Layer 8 of a small transformer language model trained on English Wikipedia (11 layers, counted from 0, width 96). Numbers have three digits each and are written without spaces.
A neuron's activation on a vector x is GELU(gate . x) times (in . x), where the dot is the dot product.

Input weights of the MLP neurons that the questions are about. A number n stands for (n - 500) times 0.00067.
n9 gate: 659414462383589477388464437500482374463503556454462463317551629619251520383611471170712553442461585465551342526377423380530445510472357405433539536279573640420477615393493516740457612474373574253653341622356497457403437529464652474491568544480558559354312389725447637385592318458474490484
n10 gate: 398472667463702552376614622349394371613418677407761354282316241379533600401315541666488519630594488263460335280626295317673282394397693665617480595686297604274616363508343422440595475492627626462416500567422565450605450553643675768623279734625516599594272597520449611496537633757529520327
n22 gate: 583383377444406490706417699537478561572640523529781571558305470359309466633379630632516465586497307464500392596447415589480637454574469500548401604635586328378520556536554403371736547357567397368439382439383440239650537384517555574519702413619385607457560678403541470669743415623543477500
n36 gate: 618459593754569474250538265439574310523356477409578558588485387586557612544454553365556370492645473608618573364545522390561369598493605630383440653596547404294661507552419519271696338477458659409469249452492557334781740379584441232482385456365650783663595637230381618467619276398405421546
n52 gate: 538503497387567356591696478543414344316527627616581459320545553559363584413527556557265487513347620379400580507540736351621447497642439562544625580738758484602537503484607583303550527503497464386588342394593381635578561411443254457487739513595461610603474555587623437412396608361759401513
n58 gate: 569351489801598478595526457474610443492545526298741439576605175522534591469358411594438320511795470540471617500596324485489427392561489450462452403540630475454413573496432131478398496641724515516458666461444689780336557419515522504522221406485775414589559780417443567511327405700597552395
n61 gate: 521570474324592661437493566507494510375412688589577583368686689537565552307582384379386320527302517553341689564486423449572490801503535440486527333553416483524490670586442643530390445432605706624681524448497355642653413443510560507589761684455533360622581220480503480679339600625391432490
n73 gate: 627470487544521355557398332503557472609381335374490978632700480655548424511565500552554532483503250607517448466436611683541459541464612475510571459622635627395386755434314626566282365415712473472545476533606595552479497721493447466424513642340597503493463662563341455457351507544592612716
n78 gate: 480538632487445350516642571265500585503397416661484688497683427529364644344471516389402531343471677481650458308343506352438292689531342453507462675403511484638406386556360416497373216516487612460395510351597526356612579362329541344453586578549370471548535357494399474494484440584432368581
n89 gate: 792337340418408639587369333683642473534493421400452597541465526455556367586523441434345621435497320542621444360614632445546402591510658446540458322405482458624546741443460638468533586428333419483423480399546328473708510568487554454484494583770629698451526675503575421651454494232500621576
n94 gate: 247542622460546422500701603463506534437631611679566391672369521464694547580586659469554410716647534518455414424464545503509520521527300544413467469275531470291478494310475537527454711424488470344462333391445500730663478369622637482467367456478572638457591503521535534587559560439537400629
n95 gate: 337357427511666564381407514561510267713504367519423606635479599746536475564428622355447649436457357402451518518400500368399443671604599200577408572722496455734663458580601639295308573443679493288430442448435333198368460454683427421517700410562518687475457397330514385493431345507493514622
n113 gate: 369442387345429295579437313458617353341412574546541514561445329278659632281603437596313440472528708438623557486413514496521421724452406529565542514384504507540450503565532430449496364402461675636676411520083399274619525524356459493517577609754600443777500540469688553452628569339514633518
n143 gate: 676506509428545547441623400336515471332365544462580767500503481484532538337760503468475467283456481624586519506585397440462465569439439549645563494531656331526586385503695402558609558591478538395690548376585563497652574619418525354196449619355429605692535519380632595599513550632462343335
n144 gate: 547534621407455780592635407659378387496690538500354295423628551422479451642448517465531382607639677622581203490393449503556461321510560529242510399430457412394723595520580410497335626351642641428613377557399507584404673620666503455456595631535656500390466276560428424635566418686403273580
n158 gate: 722552280172345737511361483668546759570461428484475533639476741296514395605424518685437564714471507609653464493653496422511587571451518415416564532548581671390601553302659564333438692411640450366409362373414354478353402511511493594625456490737623565564461544378309539451518373603572404698
n159 gate: 256712344464453401448525304326490442449653629752591394320671436714629272519453564619451700393414504482479381631493331475647260500583471371653496683448372552460302374476489511368511471464479450270522648370529412297555376500682597500237493621518447385432699526476531400458536532369489511292
n161 gate: 405332454589534473454492511639593443480386497657448452338440577423629534699363569480287476519472489470524366644657495381556712646470557595616506346441584560506360538465511506414500568727597426538540421572589500537301542624503484489694503414607546433519486480433653481535539486544628442584
n165 gate: 406458359236605573684446429590376599469490527504457507679477437639520776218513466650559471513836688154454354517450474457426303747656500611613570578552406516541568457637707641487398497497527573441455537319392540449352527520540536510575662529503516544467517573559446423595554609567527410497
n174 gate: 556349487329415464523500361738503274338433371635569363588418590384439456585723429449444478540655423592595354353563563507622553584435576385486440277503538749565503662634605406330463561544524387444287480471355507377693682363561687466647506373531655392651637479529554604536469665607392523672
n175 gate: 452446488383344552445568518367552383544466525517488636413412607454369459555323398563399432445506373527527512281678552577303483857641601513500727562572580491664450673461259537638434604618413497539465604566571460576319516386612452269551526446283573410525546541539518516518575521441540472659
n180 gate: 470535497610356334322550500650507554548496407430623405375587514605715754470428486558518612351357436619705284642592549383442530344663569537723518669476460566391529616448385703462478377507621408812336598466267500594643591599336629572632354486576658507201681640618493439528392619560596383522
n184 gate: 586566456601519689463726478466699354550485485365356535584423455693553489441689481458570611459409338533332659305519426260515377474474369644796709629562593460404534415460310711610485508586587339441315340688394257416654239365666588413222625624515422481658403519438518338301569541564628564333
n186 gate: 556384486605704654557583591565577474567446442453681278314352647596551474607653475647575634655540551468412562201439439226336382507461485361419611551556594232541361113647496775619324562569482522413389559653424532581582596525518479464567555451489632682442709329581600576450617468615536489646
n9 in: 531536320413656705474446536477733599555597578536408408425480507497638391359648299340394611406699621457516554603450447350419591610529366583390543419565666798459436536445337581451663507517470690294600381519470677476404544663487533486389510604678540513560229421546692544536391484400574507726
n10 in: 698612641504358429254398356457441439544258586329504683562192382529423284563162057383483375504769679496761470564572282394247428530467461694439458436418486704643405638397362474446539621253564428270626699598436635288670448542598633547558641649522588560364292417492443530333694458504470419230
n22 in: 345452521442420364638653583469531491412521534540443491556434724491463475391414595571644471488604702488518543299418389451488423543485469510650600565435455348438475467509494408337488642592634549316469841568423479516462565640760414641343506512516638386558597604393593675563559482527439299605
n36 in: 536453699603354490351503437583471496270459486549493507537503579602479489446566517493503267665420421439416354483672571393382326510443412489624370451500224399253458520396737372547521549507621606593218321566344476546387479517600295757503343523219436503259332521544549545463451602572576266500
n52 in: 384310326540510598371510382556567534453556663504516385327458428588420410552457543640568437750536583630340390421569562526523515421542466623561471666618537526534513387548507421413731329526437349232557426475556539537317460487741487686445644733722386696553487422564604639429343698526632418440
n58 in: 285476493637624472524423388437598661551521514534714691609572441621347625307454525414392313584769475780476489377395361493689533447548536540496427621531651545442521479445561592538450454440719430515489847578454381450522248430705613156294507500529573493623500446507587369665468545651458416390
n61 in: 636582694416690507642446373470650373497399548548583407526576537513527692656676429398357538235399341530277293644557550456476418594503472490476537486614375796558469520693517375392613609534510467546397568331500403486638668487476490524484602497490540446597456288641545801556473579470301711537
n73 in: 398332507542475417652651568349581657273504581317528367636322528524617671197419363678514480332412409503579486594406569430518533528538381598572556468415417342493553666609411475568404407451405465654529660443532556446295385696257712507377410391650579313553601395582610429655706403637398315313
n78 in: 591402497516204716460400606481370449632512459425656516512344453408616427711566760468438634534453469571527522550578706525298535646409481510359348610624704454612538432585506441442389414503415478386289490539409469494763455584560473513664613424576534544394472503473512487445405531300419460333
n89 in: 455526685543564444592627423420460483486583476475549650471334589654497669675336290544608424603386450566383598546513464390527593533435312441425556520397628331524369461335604533500770426423460669455838520433356579653411347507200536456474497613449536594673593376429475460621375477636253490396
n94 in: 457388406430710547497375543621467428720414448430412428385419573516281552581471583594519336475673606563435381392268393506719300468500421420444475780565367600307674619450539494432338390458558344656474497377474529630343370608382466587475552497663434561714513451488473632509461453561583551410
n95 in: 574378395529283592342457538582507394393543323406275504242633432447579394757478651380408537672374705535367402514364493296428322521528588507342322305552460651588391472570696435587518657579654593646349576555478536255621537586734535420601592604569518457479382474455620302356540253575561361554
n113 in: 540459573402536606676480525224530464570545457535596430566436448343861599476615308606513420506520507484433510604455593526697646636383423426470413412588430608650526359794523497582497625591523439666617513566320675490467590396435522389595562443510449549399497419294593503443368631620422286313
n143 in: 497638506647500537562635551519294567432491601538589545451414366531446583279630538354404536444472582426582414747644200312576538416573420438372503307661344583362427401485563516421557468663421466493696503307421456446529593475544583377427595628526590541685659513518470620641643481616399469532
n144 in: 396510683507771364460379552336578302441436666442549455480582457530642572426689554612556433480513480305513510460473523570683603543500380549424440781484682559222561503294442500585551480382503340364809548694500463445448623553540461551399612614500609412517386680464359554546422573312668634652
n158 in: 440270500527348497547493394414516633644565680593557661600406096443497406453524569441540419582349366369580680568527662462407436381613465624440486455517465493486542497620559630324462417486363446436549649622706602392623633452459553807293571370559648469500452616373392655376448672360716452503
n159 in: 368443706640677561474477403666394394477500661380372443525471626737385404438628624503497429623510660442529503448552580620628427532557487463540661418487434506630632449516526464380503523380445594419417536616458506338303294516679427316427404437646234441445348302342435500529645647338445448297
n161 in: 541529465386476509358524375440363552404470348451535562497406542417282457614445515387577406497515394459386482455494500317594435449342216422519608248407429482491658636351488355512607653470325473657293445387542548525423608527536465515594386705528387458605572488482540446662595553575494296552
n165 in: 306500471611692435384454630467400477567523586496407641388709581542262463673586513427435378327484523477474381261510662503603420359506463490567598474325441410426410642356470484427487816520536497336366517721480526533359332582648570513401456408600471698467654588529541549407540384480707297556
n174 in: 398586570389493303519340446503436307681239605596510490462570487577507696572510389616500441516739641439239447520412584568540482318360654381617623609355533679580460510468517487386526434448461461558684424560231562500473787406487554372465571490487561513660493483579500503279500474432464500747
n175 in: 510610351497595549509409476650572659753428560697549577661537357497547573717321528567460619413422403423625513481460485556563465481655772468526543513518359601510541472515500622512510601422450447741318411641390469417721385475472619554543447648662491560587444429360366315491392402403656466327
n180 in: 661579627437433625421504367493366539634437415427593586322558500725596418504383560382587396454574415431462482609454656381571477602524496547518713741374500552525447455500650560343211521539602328658194604422549437529392590363447510468452296370557372635567591551514477412445361116353504672762
n184 in: 515455583766428693559748620443612431759656496346493464462677391559539377560475539280353321695575539549262464436493318355607596419404507714645556461562552538388382399472489525407378324663624285456413392527425419399627514362685483353238338596359448732504454533469547521424478413553557599404
n186 in: 421480446590552541313576493642586609294555319383310677534561603670298532482497604489646497627618400476456493634517619541647393348477532446603510493306332655323455599255542528624598637535265211615284296547476503669379472675445574308507516460669422580407503518281553431466514432593618586462

Each question shows a token from some text and the vector x that enters the MLP there. A number n stands for (n - 500) times 0.011.

"re": 322584449507508482514439451348291665718517612553518582425541510388568475663428501613463313536772634397357342339380525252476319354545576648534559398460573591484404498597594506479427649621619482396388438437502275532476616732526372522567564460630315531437641655314546495688684495614443399616
The most active neuron and its activation: n165, at about 5.6

" a": 658312525407404520374548606477547380598471466554443414477491430450578527453618468468300478453653447582441257422558558427484332577503505828460602527597696415297346801297413562432423510573431460559270732515516470409464358767509463362434368549587606301512417441446366415541603542600596529592
Which two neurons fire most, strongest first? n73, n184

"\n": 750401571364522351408477454368565411390410573671350620488619403491731615521443586473553517551472379528435460311483514523528331585491668733505534588417663524402420600334744539549470457525486413590453728676607556548505530656576355356667630528492575652417471346304384375667703497490693587469
Which neuron lights up most? n175

"9": 527405440283673510256589446492521528498509434578675485442507703218659673434466673563421543360524434478474600284499441615670273579571573511486434493402614368448422466421374380348614424449676257627498550728457327199416352661577505566528332568465426510552514399479504451645563450525554547552
Which neuron lights up most? n22

" of": 661563549549471425348631420563419541480601557695558685565632423591662480616460469491343529442625669537403560442459531542471292645531383498493377616696684579517441527525492384357424586432292502607276656386511375322387390630654473389221608746549621629439393473372419577554709406499646325546
Which three neurons fire most, strongest first? n95, n159, n78

",": 562516438573489374611461435518600661302509511525452510678564426391525593517588287417447487591555552641580565299662599628456493545512572842514579390571703413587469519290514599512510735558356545774371510606400427358482516618490516528364438580724606463363603266529590468589677549537653312582
Which neuron lights up most? n175

"1": 593432627382560413209748485418525656371497572603524520253606538461678665484591509475372509366588589487493584356527463648598243692443573597573429597425630496584390610451681496374514377539620528656303607520506446283407410802503518464486498508445571703469489559467512611602622602650496693546
Which neuron lights up most? n180

"2": 614538472343616370551664411550572496429441431542447587453575532568618642516752386553483369669609589453467618441597657756387436764462635409504492446508607536372330445430642345367586622463587388509664596642436504310555538550633450625373313607763503602655734435470536588410687460578436472615
Which neuron lights up most? n174

" subsequently": 548252489426533386416316358472680560447522471610528653526526382436677525487536481435376447509693520499473462534667515553545403614622488786484616569536714471488243303410377439612446619402402486665355755587573438332416373599586542445505527472532531686617553358422495394526640482694328295498
The most active neuron and its activation: n58, at about 1.3

"b": 309479562415476528352517592643449401616649479641501502504533609391490572502595487494634187605575567664497764353740532523656335515513358701542476366382701596575534450408580416675469459225392412424517611363671258621493516478341680562360429516621603523478722432526527623472519497515393546622
Which neuron lights up most? n94

".": 522717427566634496577480319302554405492374508599521488540531537672657730477593485492424460412536449523357533404735489512269403607428501641592562602538610458400445472369684524480482371411258432505562666440471368373314474593500632469395591618608538533462491430680459848611612352446599244612
Which neuron lights up most? n143

"iti": 578449556482482397572722403450501450576480571798401493434528552327513521641597656637464490703662618519438733520380498591616387587633277618408490609299548479598401517472715623431503607726623376505349321612637487389438671769459477481605566614500461660439577430420481499478714497590502310432
Which neuron lights up most? n186

" ": 667517426507401450412655487456458411426483490491520480507525506481488660430573493535364465554490403599409416424625528445632248621439445751446362558504702538449356801377926492432517535584490538668404511527730341537444382543543574391626471370582586498498484361360414353664695598626708589498
Which neuron lights up most? n161

" also": 755357446405509448500382425466606559426544463456590689555500480391691597525500487571365654468701489513445479653568564438485384555652550879535588665518732547564348554401535396604467716336476515598416684773542617612439260564424475467549555501592530603438546416433465420419659542645480422552
The most active neuron and its activation: n73, at about 1.6

" G": 638416520405332409426511563447573397293490511743589431567512469498662452496591497423367552368531534496367269408444471379541288740412425653363619592586608446475415526416770483432330408558409437451429490572588353552582682734550507415658486538582490605536478127567333504472561448656690499461
Which neuron lights up most? n78

"yon": 522613459501466207658351583464471537491519672652554709586302613371569663606530444481577503415563554665489550783516525339499620366541287658525309584431405256562441544359638522556595709484490582274549561541517407557350371520511579564354535451634630524424595386428655609407603269553544414626
Which neuron lights up most? n22

"ax": 544599561557279300631524528430570435522484696696502392613517537562626664428604433523448382588553604594555544471440689589503591461435483786499391588459625390542488487418483353559574768327501464330719556471397597600440362599390520420330466486725592519443529356495268508456411528640671474709
The most active neuron and its activation: n144, at about 2.6

"mal": 614222384445399326439569519640308357448606581651472676494399532518522639439643615591633387603607561707612660401643414547579488511464451872586467482475819404558418520415514609447566475414461431440446496581548503473430571562492508579469407403559677569567647503384500451494512306630427337695
The most active neuron and its activation: n22, at about 1.9

" affair": 609512416491582517412640348518529427270424611642442557682384549478680509573539642409499514581630441546492528567597680491652436768506551681412316589406734339592391247379493515520246459655364406607569545658562336452606540556518597594394689483601492544405642414368558413678597489650529674547
The most active neuron and its activation: n186, at about 1.1

" Mor": 532503698388319483402429452542579465463626481704618519438369471550571515672611686283521538275686539518573394537405327493422512707482323552410410539453630478819460451416635226346610606633419503277495251596605634574545437471577449615400607563547496622573420305430509479544631436460569390561
Which two neurons fire most, strongest first? n9, n78

" State": 496440355431432400463524522449563494639488447656536541483458520547772417550490438327381429509722611503508547509549390631677479623478392513535424534684593360463449444246488657545374582549161407379478564470594366497320441782640505587160609486601416521520714380493475460721461372428566314482
The most active neuron and its activation: n94, at about 0.96

" Texas": 537494475440518182546501390448517526384490390787455540489542601454695533574693586603283471444547501425629478649607505631551425723493477532396465566517568315550331407355485464364435559675364276475437552619518532361423429714607422545107417534580382632508610238426439352550467452635497370391
The most active neuron and its activation: n159, at about 2.5

"mor": 279581501465560465432615538472466477581526401745580482452452649344540563498584807660476389637664456680605573351564517370508313303494399682535414793344623421631557653341488616476400576539555368463301354614467466414547615510335655514646674376591651571414469445441586572602577561608564365481
Which neuron lights up most? n94

" art": 661408642619606466374613565615443269430450720725589589485453529548604509729676494539410551514502574431581480621465514508692480703415517715438316331447544371574466530410450483495405463525378330376636516534548353596495479528398396438340573478780525553541630451300473472758486547762509509669
The most active neuron and its activation: n143, at about 1.8

" Week": 536391412584447395482670515479548481509447598756512533599456609345634596496638560327462562377608546469495595412364467484430334595566561389464339331372581379635327259163628502480272551592411352500374380498635304627584454766621560612379337415539450693600510473434539594608568445540454411417
Which neuron lights up most? n186

" No": 557529543307412418544474530571580386540581371796464412612296517449608456519646389403445718420602518303564472437446473477250336595612337464524384391424519560495461558641721281672258770682485530500396480479680384603522441617523580474414312486588423616428495342447425591557565377577459496399
The most active neuron and its activation: n95, at about 0.81

"0": 500364387263631415392549362513536481324413516520516522513564507649474644530705574447381479461682459470482514625632559820509612688525606552576490464540575574386305311321537332462516569514503419580539591585561405307594469590472375545459484568678429628553825377411596351388713424650379417666
Which two neurons fire most, strongest first? n174, n143

"4": 478369539429556405506545432534512502494405479624386532564623586461449678580533456337358462369755500621456624339645563847524544809422615547560562390510769591379358479257642259455489577538376321607568520582487559476533450492589432551496543515653498481669693524457560441296548408556439421678
The most active neuron and its activation: n174, at about 4.7

" (": 584569531367465445387569473503507471439523493453645677611581467703616471580674434366531456456562469574481635416594512601388359779548535575493445517559597346604432803421654317494443657439593526698496889547713489345491431527483590568267503639501519598598607265417493589729651426603587487408
Which two neurons fire most, strongest first? n61, n73

" Charlotte": 506380366609448392458463505429579530532465534831588545596519559532685536661555535470392539401481583620401440515462423454659514530525383462470330339525739325413556479399514514386538560686315439450265577368562586278363532643616255458246564592564379626357532293473612399676503542710544468542
Which neuron lights up most? n161

"-": 525495540665540474569541462618561599367529791512693488576532544484598655730534416344376459483704314387418465293568514412618335554572535611435557538641671480495472718411721538461223478448541608549360393551540378546498389634467529471362492366566466537417502391405482361764539566746433677535
Which neuron lights up most? n58

" Ge": 632450462408298612322599472521516278415586588699635535503453485520622484474349522345365514454700656486453206433374478405517495682409320591333576478584730335559611560580645449451548541493374472426383445511538480518588562686417360366629467545729462639393461370470360625762522416563519252540
Which two neurons fire most, strongest first? n78, n161

"id": 516490657277398383502623480452488469644668541639602351550552618657701457555616609506457527591841706427480379342312556468351539289530365625435496589513539317417301658399578519455598424342695583397451540572547544399555366524487725547412449544546568701448346484737437597528570425487643450636
Which neuron lights up most? n144

"8": 556437547328522519387622522464500323584577645658555499737523819361619658469501616448576479442519551425356549266501519699724333384572463577519562600463490434547333524535583407405671558394723344604594425558414402249437409667488487539495400723605432572568684432365526501519645332468631515587
Which neuron lights up most? n22

"n": 572487638287316536711459564483438582442506415618468482480453492474687420617588576486364355624795640473427280296502481399502438532526202778534592530647633395364441506466597524596600503376657664453358544419575598552370334683403404566569573631558485631443559354606453420431645657558632548602
Which two neurons fire most, strongest first? n94, n52

"mar": 261503500291589384264577490488711722454555512471490504426600584605654506477616636665569507453571405541666472443534331609347418584473218581398422508376695471519578529381600390423559563561333244213426434481502589330566482528479600571251579453627557546581771454462544432456439514634381417484
Which neuron lights up most? n22

" by": 751212506376415427397415583417504502382435517602463644523539471503659584516483455521415554427550589588448527346685470530445339653583641823548402523519714433411434552387592477561291608451384541648304610690579452319535422670597549401527616543508668581512487294361420434518680484551685532555
Which neuron lights up most? n175

"gy": 501494449453508522296553466809506500470529532667564662673482568460476569501704405505455253751532614486567586391623550570558458608570378660536628482375766381550481489426546443505331556543393281269433451587448495682612596613481523575454444555699501482444659308330363625569566362639384459592
Which neuron lights up most? n186

"nu": 689549563466518504471800618640481540552593324626650424497344594667451529650475611518505424596552530720432611446344460506314535523392151452427645676407690393527495659313534505621601471486305286443519445494415474587663579511283431396752592556518519477536544563497383483642478535648578291577
Which two neurons fire most, strongest first? n186, n94

" in": 762406554463387371421572594426449464366561574666404659543585454556704542458532401596314557467510399656397532406550544485406242711618536637482302613586764483484373526355667503458400595476462523595274647584630420343506451720601346425420558635555605585513491393374423458513708517525638446509
The most active neuron and its activation: n95, at about 2